Layer 2 of a small transformer language model trained on English Wikipedia (15 layers, counted from 0, width 64).
A neuron's activation on a vector x is GELU(weights . x + bias), where the dot is the dot product.

Input weights of the MLP neurons that the questions are about. A number n stands for (n - 500) times 0.0034.
n0 (bias 0.033): 426 602 726 449 475 433 376 439 631 423 711 603 611 531 352 570 485 415 469 627 455 442 409 428 711 361 569 470 752 391 521 397 738 493 405 595 471 537 653 469 553 624 481 419 387 630 571 420 507 419 409 463 505 492 353 609 570 594 492 525 645 616 409 641
n1 (bias 0.028): 534 579 543 609 423 542 385 434 459 511 530 612 600 331 524 453 296 547 339 493 432 369 481 531 640 474 499 493 516 572 514 631 576 649 614 410 459 536 575 587 342 465 489 605 479 523 474 500 530 440 495 487 517 482 364 595 607 518 532 518 416 451 388 576
n2 (bias 0.050): 590 435 476 602 536 416 530 596 662 682 521 682 531 587 690 610 531 558 361 645 409 383 419 612 395 403 522 534 376 681 415 538 500 550 524 418 641 286 513 540 659 601 638 447 464 498 561 570 435 469 529 573 553 306 428 356 491 665 387 485 419 520 378 570
n4 (bias -0.006): 573 630 245 597 637 368 527 494 264 243 429 549 427 860 623 466 468 558 592 511 734 710 523 592 650 344 288 272 481 551 901 921 435 556 221 575 377 399 396 286 569 232 577 415 580 571 665 432 370 275 448 404 498 525 726 562 430 556 730 276 406 508 295 404
n6 (bias -0.003): 496 682 501 449 515 505 343 645 448 507 488 581 693 595 436 615 461 579 469 570 679 611 565 626 358 425 577 603 373 501 402 626 391 678 544 469 476 470 519 327 410 386 490 467 569 521 301 405 404 529 704 545 506 504 336 377 563 505 758 432 309 714 531 345
n7 (bias -0.002): 475 469 490 410 518 559 393 499 457 490 501 350 494 337 538 557 413 624 436 299 577 579 464 637 447 559 504 448 452 510 271 294 387 565 407 378 675 665 574 538 795 385 624 521 621 593 375 468 468 536 399 370 659 410 693 454 325 378 604 573 610 552 461 456
n11 (bias 0.013): 519 455 365 500 573 494 594 504 425 298 359 506 626 486 449 448 503 574 593 371 423 393 635 557 351 498 374 473 572 735 470 349 582 553 496 754 535 589 549 514 349 659 715 266 444 473 503 637 407 339 658 423 302 432 746 437 430 571 479 476 524 598 504 367
n25 (bias -0.003): 726 728 376 401 436 115 726 365 624 409 183 372 538 470 541 703 441 566 142 525 439 396 655 265 274 105 550 729 456 687 658 535 225 590 525 456 653 223 500 381 500 412 467 386 336 445 326 558 303 374 439 623 457 433 428 474 416 503 415 471 389 557 550 343
n26 (bias 0.006): 240 497 380 460 724 586 766 580 479 446 506 646 389 459 495 352 525 296 422 617 476 474 428 588 392 543 339 459 370 401 498 701 542 664 481 337 521 602 624 419 616 554 421 407 640 396 356 509 504 465 459 510 427 427 480 396 336 395 822 407 545 699 352 431
n28 (bias -0.014): 541 596 479 409 433 655 618 505 611 258 427 496 573 620 349 458 588 627 517 414 402 453 555 529 538 426 469 517 545 487 450 460 320 488 309 306 269 625 723 447 466 373 522 524 658 621 464 700 585 522 585 635 492 347 572 498 657 529 536 558 582 607 547 733
n31 (bias -0.003): 521 489 555 525 477 519 344 546 411 478 469 536 458 460 404 640 338 425 421 557 485 527 350 508 657 541 658 440 411 579 434 519 619 481 402 403 503 524 653 387 623 596 584 613 608 569 454 413 735 491 471 338 537 391 439 298 464 436 484 612 329 477 288 618
n39 (bias 0.025): 425 654 549 601 507 526 480 500 391 370 291 574 333 350 434 643 431 224 536 316 447 520 540 569 572 556 473 567 665 555 430 528 597 581 551 431 640 422 396 571 496 475 562 522 539 445 520 388 574 364 507 612 565 315 667 493 399 414 276 445 416 551 613 500
n41 (bias 0.003): 555 503 561 440 573 205 426 321 307 442 514 486 485 621 605 470 417 605 354 415 555 523 285 316 399 652 575 486 627 367 429 663 536 350 585 282 417 669 540 457 597 486 298 505 504 688 568 448 563 539 534 340 531 468 442 441 405 542 468 536 456 485 421 693
n42 (bias -0.006): 492 437 463 572 639 554 359 566 200 534 699 671 547 264 567 550 578 544 592 401 591 511 397 522 502 307 536 647 676 378 471 396 483 474 584 623 481 355 522 313 665 493 514 655 540 665 488 578 323 492 244 453 381 570 362 315 107 625 540 444 367 632 351 563
n47 (bias 0.030): 359 740 580 519 519 502 578 488 404 446 542 520 503 447 364 454 627 711 416 710 697 684 400 669 416 365 474 603 453 495 353 400 548 414 539 644 457 348 402 536 660 381 439 306 529 606 205 335 349 661 487 588 391 415 273 499 512 646 547 499 530 387 436 534
n51 (bias 0.023): 481 683 627 609 638 561 331 467 478 742 557 628 367 569 690 457 368 320 422 473 449 353 431 501 665 495 394 546 412 495 625 640 637 421 503 431 500 502 585 452 399 478 611 518 450 387 553 425 513 681 482 353 639 446 377 397 521 524 543 596 422 504 529 630
n53 (bias 0.005): 375 589 577 547 587 256 464 508 482 352 583 569 386 487 429 157 498 522 536 471 291 473 349 255 363 419 360 514 538 572 512 648 387 273 515 489 576 578 586 487 539 428 227 340 418 246 742 404 531 552 551 645 387 754 680 181 423 340 450 435 546 541 580 650
n61 (bias -0.002): 778 467 203 428 474 507 479 301 431 441 619 466 408 525 461 530 592 290 507 574 476 507 504 443 303 506 480 730 463 555 405 491 537 588 647 511 410 562 543 442 593 344 588 497 429 616 462 425 439 351 382 429 600 482 456 345 580 352 365 605 409 793 363 533
n62 (bias -0.001): 382 485 286 584 449 626 546 362 670 686 481 589 659 488 290 527 267 311 608 817 388 456 488 595 573 626 346 523 587 415 559 570 246 488 620 323 529 516 371 606 622 568 480 379 744 419 407 320 356 418 367 614 533 442 455 390 549 455 560 814 114 633 539 837
n64 (bias 0.004): 386 602 565 392 488 301 342 475 494 314 504 656 477 480 432 560 633 522 459 611 574 576 436 463 430 502 569 625 237 645 536 420 515 504 544 356 393 333 488 424 400 234 448 457 531 478 648 485 542 442 517 646 441 637 558 488 585 696 443 341 530 476 473 483
n69 (bias 0.007): 522 549 496 330 621 481 450 581 461 598 550 559 381 448 613 331 473 443 562 609 471 481 316 596 563 475 557 547 583 518 544 631 373 734 472 511 406 548 574 417 424 436 576 365 476 420 551 582 537 501 449 653 515 459 491 643 642 519 542 368 423 526 466 518
n73 (bias 0.023): 442 355 399 539 328 497 459 379 400 375 490 492 546 407 505 443 413 375 353 589 333 580 416 425 625 458 552 492 559 645 590 568 462 547 503 353 513 468 609 491 544 461 669 530 594 534 506 403 381 560 533 453 515 518 465 466 562 382 535 426 469 587 454 426
n81 (bias -0.008): 442 726 697 537 480 291 567 482 480 481 138 480 488 31 471 613 581 549 303 463 530 404 610 675 462 445 370 373 480 720 534 493 430 682 361 525 739 425 540 319 644 607 488 206 570 371 614 463 378 491 590 619 459 422 529 445 497 190 463 443 580 383 556 243
n83 (bias 0.000): 610 484 649 525 368 544 559 597 525 409 658 450 472 427 453 509 550 383 338 641 365 318 480 478 579 430 375 594 425 460 524 614 276 269 696 471 309 565 333 544 382 467 550 257 418 435 326 507 613 453 395 543 633 540 430 434 520 363 631 455 377 520 658 489
n84 (bias 0.015): 455 453 462 548 680 383 519 638 489 481 601 552 462 466 339 335 676 782 316 435 471 512 259 483 399 744 510 404 385 695 459 514 572 424 749 440 298 477 449 475 530 473 421 383 437 320 567 607 665 342 559 546 359 575 686 233 520 461 506 501 562 522 605 543
n93 (bias 0.018): 644 550 444 503 167 277 539 423 474 333 301 394 329 384 717 517 693 571 357 506 478 434 526 503 406 564 321 697 617 436 447 661 503 631 539 604 286 311 450 405 502 158 447 428 423 336 567 402 184 231 464 416 516 465 750 350 582 376 553 420 327 455 533 456
n94 (bias -0.012): 493 457 564 618 360 443 455 580 298 367 438 484 635 372 513 448 594 371 445 441 385 534 376 576 527 648 533 603 511 456 509 742 479 513 352 343 449 637 386 343 400 482 549 472 558 500 354 395 649 573 645 519 478 423 537 583 536 476 517 404 486 465 317 495
n97 (bias 0.028): 590 569 673 393 493 604 528 630 673 378 540 533 690 459 444 492 682 799 328 726 567 586 517 351 444 341 457 260 524 547 417 771 547 406 452 466 648 439 653 427 571 569 555 340 562 483 490 497 446 535 596 706 323 476 327 620 413 746 529 313 372 694 466 519
n111 (bias 0.015): 429 594 433 561 624 546 436 436 549 474 403 559 337 491 447 450 532 376 635 467 528 413 202 451 487 572 477 682 533 588 632 542 547 567 387 541 387 495 525 413 424 446 671 560 615 464 411 626 569 605 645 434 629 617 498 437 526 611 412 470 695 552 547 615
n113 (bias 0.023): 669 561 685 767 432 643 460 648 414 477 354 613 636 459 349 676 602 321 519 286 543 388 414 600 471 791 443 511 692 420 151 218 480 639 463 526 396 480 462 606 604 333 459 542 633 734 616 493 648 676 429 487 431 416 471 366 537 235 429 578 524 471 391 599
n115 (bias -0.013): 650 587 667 491 339 491 489 627 551 502 421 575 405 569 467 489 387 333 578 508 313 543 586 316 546 570 578 501 488 460 678 423 540 519 446 560 524 524 480 654 564 352 490 585 534 588 607 469 610 525 407 409 408 524 635 418 455 619 544 357 354 635 341 524
n121 (bias 0.018): 352 748 542 456 519 514 542 499 406 291 655 373 530 374 667 592 486 698 322 687 537 356 649 577 566 462 326 421 322 337 287 526 655 532 470 448 650 459 386 592 497 337 724 297 556 666 349 525 377 527 346 404 448 317 566 626 460 683 609 472 532 300 457 493

Each question shows a token from some text and the vector x that enters the MLP there. A number n stands for (n - 500) times 0.0072.

" of": 598 435 405 492 189 452 496 360 335 592 449 406 566 532 530 576 460 507 494 637 553 617 588 591 410 90 627 455 498 369 385 500 653 626 518 475 390 487 412 641 594 635 575 754 328 221 608 597 653 743 545 544 389 500 664 625 400 459 592 567 695 469 562 527
Which three neurons fire most, strongest first? n25, n73, n7

"inning": 527 473 456 536 305 583 552 424 347 663 448 392 555 480 435 673 535 556 505 668 588 596 561 500 396 149 577 378 493 383 440 552 659 581 652 446 370 425 452 729 556 633 589 771 299 264 630 617 725 710 488 582 451 532 640 551 441 421 702 489 705 503 564 566
Which neuron lights up most? n97

" |": 508 431 398 557 248 440 533 327 288 666 422 429 583 543 482 573 543 488 516 598 703 661 736 558 432 196 575 376 470 329 404 504 605 569 554 469 407 477 353 658 513 607 617 729 425 216 662 585 675 699 623 561 402 621 610 613 402 432 688 549 575 528 587 583
Which neuron lights up most? n6

"fess": 496 360 477 502 309 572 535 354 367 659 352 476 499 597 349 597 607 508 475 617 565 577 467 613 434 244 723 378 494 362 463 456 603 659 694 464 415 477 454 651 457 591 660 680 247 261 648 519 822 656 479 513 446 605 627 565 349 364 626 481 645 490 600 641
Which three neurons fire most, strongest first? n84, n113, n31

"ph": 461 403 449 382 270 567 588 428 410 708 331 483 477 669 440 446 576 511 502 763 729 524 581 590 385 237 608 360 553 355 420 498 638 648 588 417 379 465 430 623 348 576 675 683 379 363 695 607 677 690 661 454 417 540 610 564 428 437 569 614 734 521 619 643
Which neuron lights up most? n28

" and": 569 429 442 520 247 455 514 361 282 689 412 467 586 534 497 524 591 440 469 623 661 645 616 570 461 47 578 424 470 334 362 444 588 667 545 465 421 502 460 599 512 612 576 661 357 305 634 583 598 631 578 562 415 579 697 614 362 434 689 542 691 454 628 683
Which neuron lights up most? n42

" Minister": 491 374 389 507 288 528 541 393 294 601 433 469 448 489 402 591 517 522 413 646 495 512 481 552 491 159 537 321 557 273 266 553 614 610 598 425 346 424 398 688 431 585 639 724 277 295 584 556 732 710 484 571 435 608 609 599 408 385 650 500 589 429 619 565
Which three neurons fire most, strongest first? n83, n1, n73

")": 544 400 369 511 149 486 590 344 309 718 388 455 565 545 522 523 597 434 531 637 663 544 620 527 398 162 570 343 447 302 437 472 579 642 655 402 446 457 337 644 508 646 615 663 473 340 638 535 648 660 650 547 462 602 610 532 457 375 666 584 545 490 633 669
The two highest activations, in order: n62, n73

" Cup": 494 366 448 504 199 490 590 349 465 600 412 461 560 575 498 600 558 510 451 660 541 515 569 576 456 175 491 374 487 367 443 511 668 676 589 396 335 377 350 616 486 631 710 723 308 373 612 547 713 723 562 532 366 645 574 617 463 326 701 494 586 502 586 620
Which three neurons fire most, strongest first? n73, n1, n83

"ent": 564 457 414 430 302 533 534 430 388 637 378 431 478 554 480 568 570 504 513 619 639 566 577 501 490 145 598 313 516 390 402 547 682 609 601 467 404 479 417 699 531 682 669 763 305 311 590 488 790 673 561 510 461 562 685 433 438 459 698 563 720 580 657 548
Which neuron lights up most? n31

" then": 523 479 438 613 235 495 499 349 283 696 351 418 571 477 518 470 567 483 498 652 618 564 560 518 448 116 501 338 463 305 424 502 659 609 609 435 482 469 428 583 521 610 633 699 356 358 614 649 706 649 522 681 374 641 584 547 374 479 665 542 708 481 558 669
Which neuron lights up most? n42

"u": 534 455 498 469 260 445 473 387 292 659 318 323 457 583 576 466 568 464 618 577 640 498 578 579 486 173 501 383 455 267 510 436 547 634 650 361 458 471 369 577 456 645 712 690 339 318 652 581 674 733 598 599 429 626 573 598 405 495 606 543 678 564 628 643
The most active neuron and its activation: n51, at about 0.34

"ic": 533 362 493 459 294 450 490 296 378 691 390 556 510 596 549 589 571 493 587 614 577 575 557 551 498 127 646 315 444 365 468 573 646 647 558 461 413 505 414 610 551 646 639 792 304 294 661 601 671 687 564 498 382 500 666 457 436 413 630 566 703 540 650 592
The two highest activations, in order: n2, n51

"our": 514 424 520 477 289 572 520 402 360 574 368 482 488 588 425 597 604 498 425 690 655 540 507 589 398 239 557 415 447 319 482 499 635 629 659 390 392 517 409 642 495 660 702 728 269 230 672 560 652 721 607 504 481 604 630 557 433 563 639 493 784 535 629 602
Which neuron lights up most? n111

" later": 441 434 482 561 235 565 515 351 264 679 404 469 564 434 455 544 527 504 532 636 596 532 526 497 430 130 511 397 477 378 340 507 651 613 663 427 430 442 407 582 521 574 609 830 296 355 648 629 730 675 529 623 418 604 526 598 316 444 595 505 648 512 621 667
Which neuron lights up most? n42

" four": 463 454 465 600 179 512 512 406 425 639 453 395 589 568 484 564 546 474 387 681 724 551 560 585 402 243 541 420 361 289 400 417 678 708 653 397 476 432 479 668 497 625 677 729 387 338 688 554 644 640 518 546 425 613 648 617 398 473 661 564 743 503 563 596
Which neuron lights up most? n121

"and": 536 431 464 416 338 509 572 428 354 657 360 445 466 557 442 550 543 411 460 714 688 578 523 554 448 151 543 339 569 321 459 487 636 605 571 516 419 431 425 686 415 667 708 703 297 272 655 563 688 753 526 547 449 561 608 595 505 458 621 562 682 589 671 608
Which three neurons fire most, strongest first? n0, n69, n51

"f": 454 426 431 512 226 427 516 382 351 713 424 481 538 623 516 529 558 529 623 680 599 638 635 651 433 204 494 465 466 371 389 583 698 661 568 489 390 498 467 620 413 597 588 757 289 347 592 565 659 786 552 554 484 517 588 538 448 357 669 564 775 567 516 549
Which neuron lights up most? n6

" June": 455 393 469 528 193 497 534 400 309 640 445 477 469 649 480 536 660 485 516 604 645 578 662 535 439 131 586 358 514 379 413 591 691 670 674 408 431 374 488 741 492 602 576 668 340 256 596 566 662 605 514 641 417 539 642 614 412 389 597 609 583 512 493 647
Which neuron lights up most? n1

"ok": 524 463 436 444 343 493 554 410 369 696 425 370 456 524 507 526 552 372 563 583 661 533 480 567 438 227 595 442 502 314 499 413 642 719 599 348 458 446 381 705 404 593 730 700 288 275 636 493 762 749 610 615 444 632 611 643 419 436 620 516 669 542 566 574
Which three neurons fire most, strongest first? n69, n111, n39

" towards": 519 455 417 531 246 364 499 349 346 590 422 392 542 519 520 540 457 492 500 686 615 625 540 600 389 143 598 405 528 329 447 515 665 602 522 377 352 455 372 648 534 563 590 754 296 282 581 570 556 760 520 583 356 545 593 689 437 420 615 488 727 448 517 649
Which three neurons fire most, strongest first? n47, n73, n25

" president": 528 441 469 542 293 549 533 401 267 609 378 443 442 560 390 574 620 459 326 676 535 519 493 533 463 158 557 327 556 286 340 574 596 593 582 412 424 408 422 639 437 642 684 718 344 310 595 630 685 621 492 557 351 634 655 666 406 354 622 492 643 472 633 654
Which neuron lights up most? n83

"ang": 475 386 484 429 381 416 491 359 369 667 316 436 451 536 503 536 527 445 560 646 636 554 448 594 458 179 576 351 592 293 536 541 632 669 593 431 422 442 365 711 421 559 652 711 264 243 651 537 666 768 518 617 440 568 594 614 460 453 597 539 680 518 599 633
Which neuron lights up most? n69

" was": 488 469 469 590 219 447 502 339 275 739 367 409 608 496 454 569 529 493 486 571 616 625 599 521 435 157 485 342 468 338 391 530 583 699 580 523 448 456 397 614 500 602 594 662 390 259 642 600 770 654 558 644 449 594 592 606 380 358 683 495 654 421 574 584
Which three neurons fire most, strongest first? n81, n1, n113

" the": 509 380 465 498 256 464 578 319 326 636 472 459 598 493 482 631 447 495 432 588 575 588 585 503 417 138 536 353 456 348 368 507 679 676 596 463 387 526 463 681 546 646 628 707 360 253 680 679 603 672 598 583 387 456 683 554 385 447 665 554 709 513 566 557
The most active neuron and its activation: n11, at about 0.71

"urs": 524 433 405 459 295 528 513 303 301 678 387 461 473 550 486 582 621 483 531 701 623 477 524 516 386 149 649 368 468 304 477 549 616 664 666 421 438 599 317 577 502 574 668 718 329 233 630 499 689 683 475 570 475 606 613 533 440 399 589 574 682 484 574 619
Which neuron lights up most? n61

" them": 496 431 470 575 340 496 559 380 303 644 330 443 518 494 466 462 562 375 366 641 674 581 481 581 326 220 478 390 475 247 371 448 686 661 589 372 452 448 475 590 546 633 635 595 363 255 619 462 650 704 518 570 491 676 608 612 353 423 655 503 776 496 590 642
The two highest activations, in order: n26, n81

" Pro": 580 415 426 512 173 522 495 393 421 629 469 525 471 599 466 518 466 478 480 534 487 595 629 513 460 175 609 368 372 330 496 426 736 634 585 337 389 478 432 683 467 664 635 717 250 361 683 606 706 684 620 483 379 618 596 563 355 421 603 590 636 507 557 552
Which neuron lights up most? n115

"enn": 521 482 455 388 325 621 551 391 359 697 347 470 404 598 456 556 646 457 411 661 640 521 513 573 398 219 570 375 477 365 470 440 596 698 636 413 499 574 348 541 430 642 721 681 337 339 683 574 770 632 566 505 470 678 671 676 454 402 614 533 652 603 614 702
The most active neuron and its activation: n69, at about 0.63

"|": 460 421 445 519 283 437 628 366 297 696 475 419 649 530 473 496 523 519 530 521 587 630 648 523 352 157 522 380 467 279 436 481 684 614 571 419 372 489 358 676 437 608 647 731 405 262 706 638 630 651 620 558 409 533 556 617 403 412 628 567 650 654 559 599
Which neuron lights up most? n11

"ro": 521 460 344 460 228 439 393 406 422 651 399 509 459 611 539 528 584 474 600 641 651 530 582 554 473 171 620 420 382 319 563 394 702 671 612 380 424 526 364 621 445 624 680 714 319 352 661 592 701 621 591 524 370 666 601 506 383 497 587 548 725 576 568 638
Which neuron lights up most? n64

" a": 521 384 425 575 209 446 512 404 357 654 399 449 595 537 538 562 435 521 462 571 660 550 674 542 458 172 551 378 390 346 353 363 693 701 598 433 367 451 468 662 492 676 618 639 411 256 666 601 628 646 590 591 382 617 607 539 292 451 619 561 703 483 578 617
The two highest activations, in order: n11, n1

"ought": 496 412 443 547 314 523 566 289 285 624 429 470 484 458 446 570 546 503 461 666 559 574 461 436 372 133 548 359 518 327 505 571 665 619 604 403 438 498 396 653 536 576 561 758 259 224 692 547 701 688 507 634 440 584 620 478 436 433 592 492 677 543 641 618
The most active neuron and its activation: n53, at about 2.9

"ua": 508 411 431 546 266 499 507 376 263 668 415 402 501 509 596 514 574 530 589 585 609 506 541 627 402 139 605 414 524 320 466 495 603 637 622 287 416 483 367 575 563 648 691 760 336 326 597 609 650 707 539 604 364 572 622 562 438 519 563 520 717 573 693 599
Which neuron lights up most? n42

".)": 538 420 324 513 209 476 564 335 291 735 425 419 567 553 460 534 571 427 526 604 692 573 553 537 357 160 551 288 463 321 457 495 611 662 615 379 490 489 324 642 461 594 619 640 466 361 689 616 673 622 616 623 432 569 638 521 466 444 652 543 575 485 640 685
Which neuron lights up most? n62

"ced": 522 401 418 480 373 529 608 343 352 646 352 473 506 569 462 499 577 450 518 659 566 598 538 570 413 146 567 442 527 381 403 563 658 632 592 413 370 541 435 653 454 545 571 739 273 249 646 442 781 722 603 626 493 621 685 453 383 427 611 541 729 543 510 620
Which neuron lights up most? n53

" edition": 559 450 384 522 208 507 543 394 302 620 463 452 486 534 530 519 655 423 417 760 588 549 536 511 388 203 608 340 483 264 324 481 670 663 502 422 441 377 432 605 493 600 703 725 362 303 610 521 716 558 557 487 418 622 607 578 412 284 648 583 607 496 591 608
The most active neuron and its activation: n93, at about 1.7

"atives": 541 395 445 532 285 498 599 317 311 670 378 423 570 521 495 581 601 576 470 666 589 435 500 541 414 143 532 295 506 357 419 608 631 652 642 435 382 464 310 594 520 612 639 743 387 289 594 520 685 735 527 611 408 591 622 505 477 405 640 529 678 495 640 585
Which neuron lights up most? n84

" for": 566 478 506 541 208 499 480 428 306 570 402 406 585 536 468 491 534 428 445 606 645 653 557 557 397 131 617 436 426 294 382 387 664 607 555 429 439 517 450 653 515 677 603 724 305 254 587 539 643 667 589 576 439 634 633 633 352 441 672 526 700 457 589 589
Which neuron lights up most? n7

" CO": 496 330 460 508 269 482 577 429 441 582 376 463 532 643 339 428 527 560 345 561 483 544 632 655 440 266 517 247 428 390 406 559 684 667 580 379 438 448 349 630 412 616 646 735 301 328 657 663 625 694 578 496 316 627 649 628 419 374 666 595 628 568 540 498
Which neuron lights up most? n84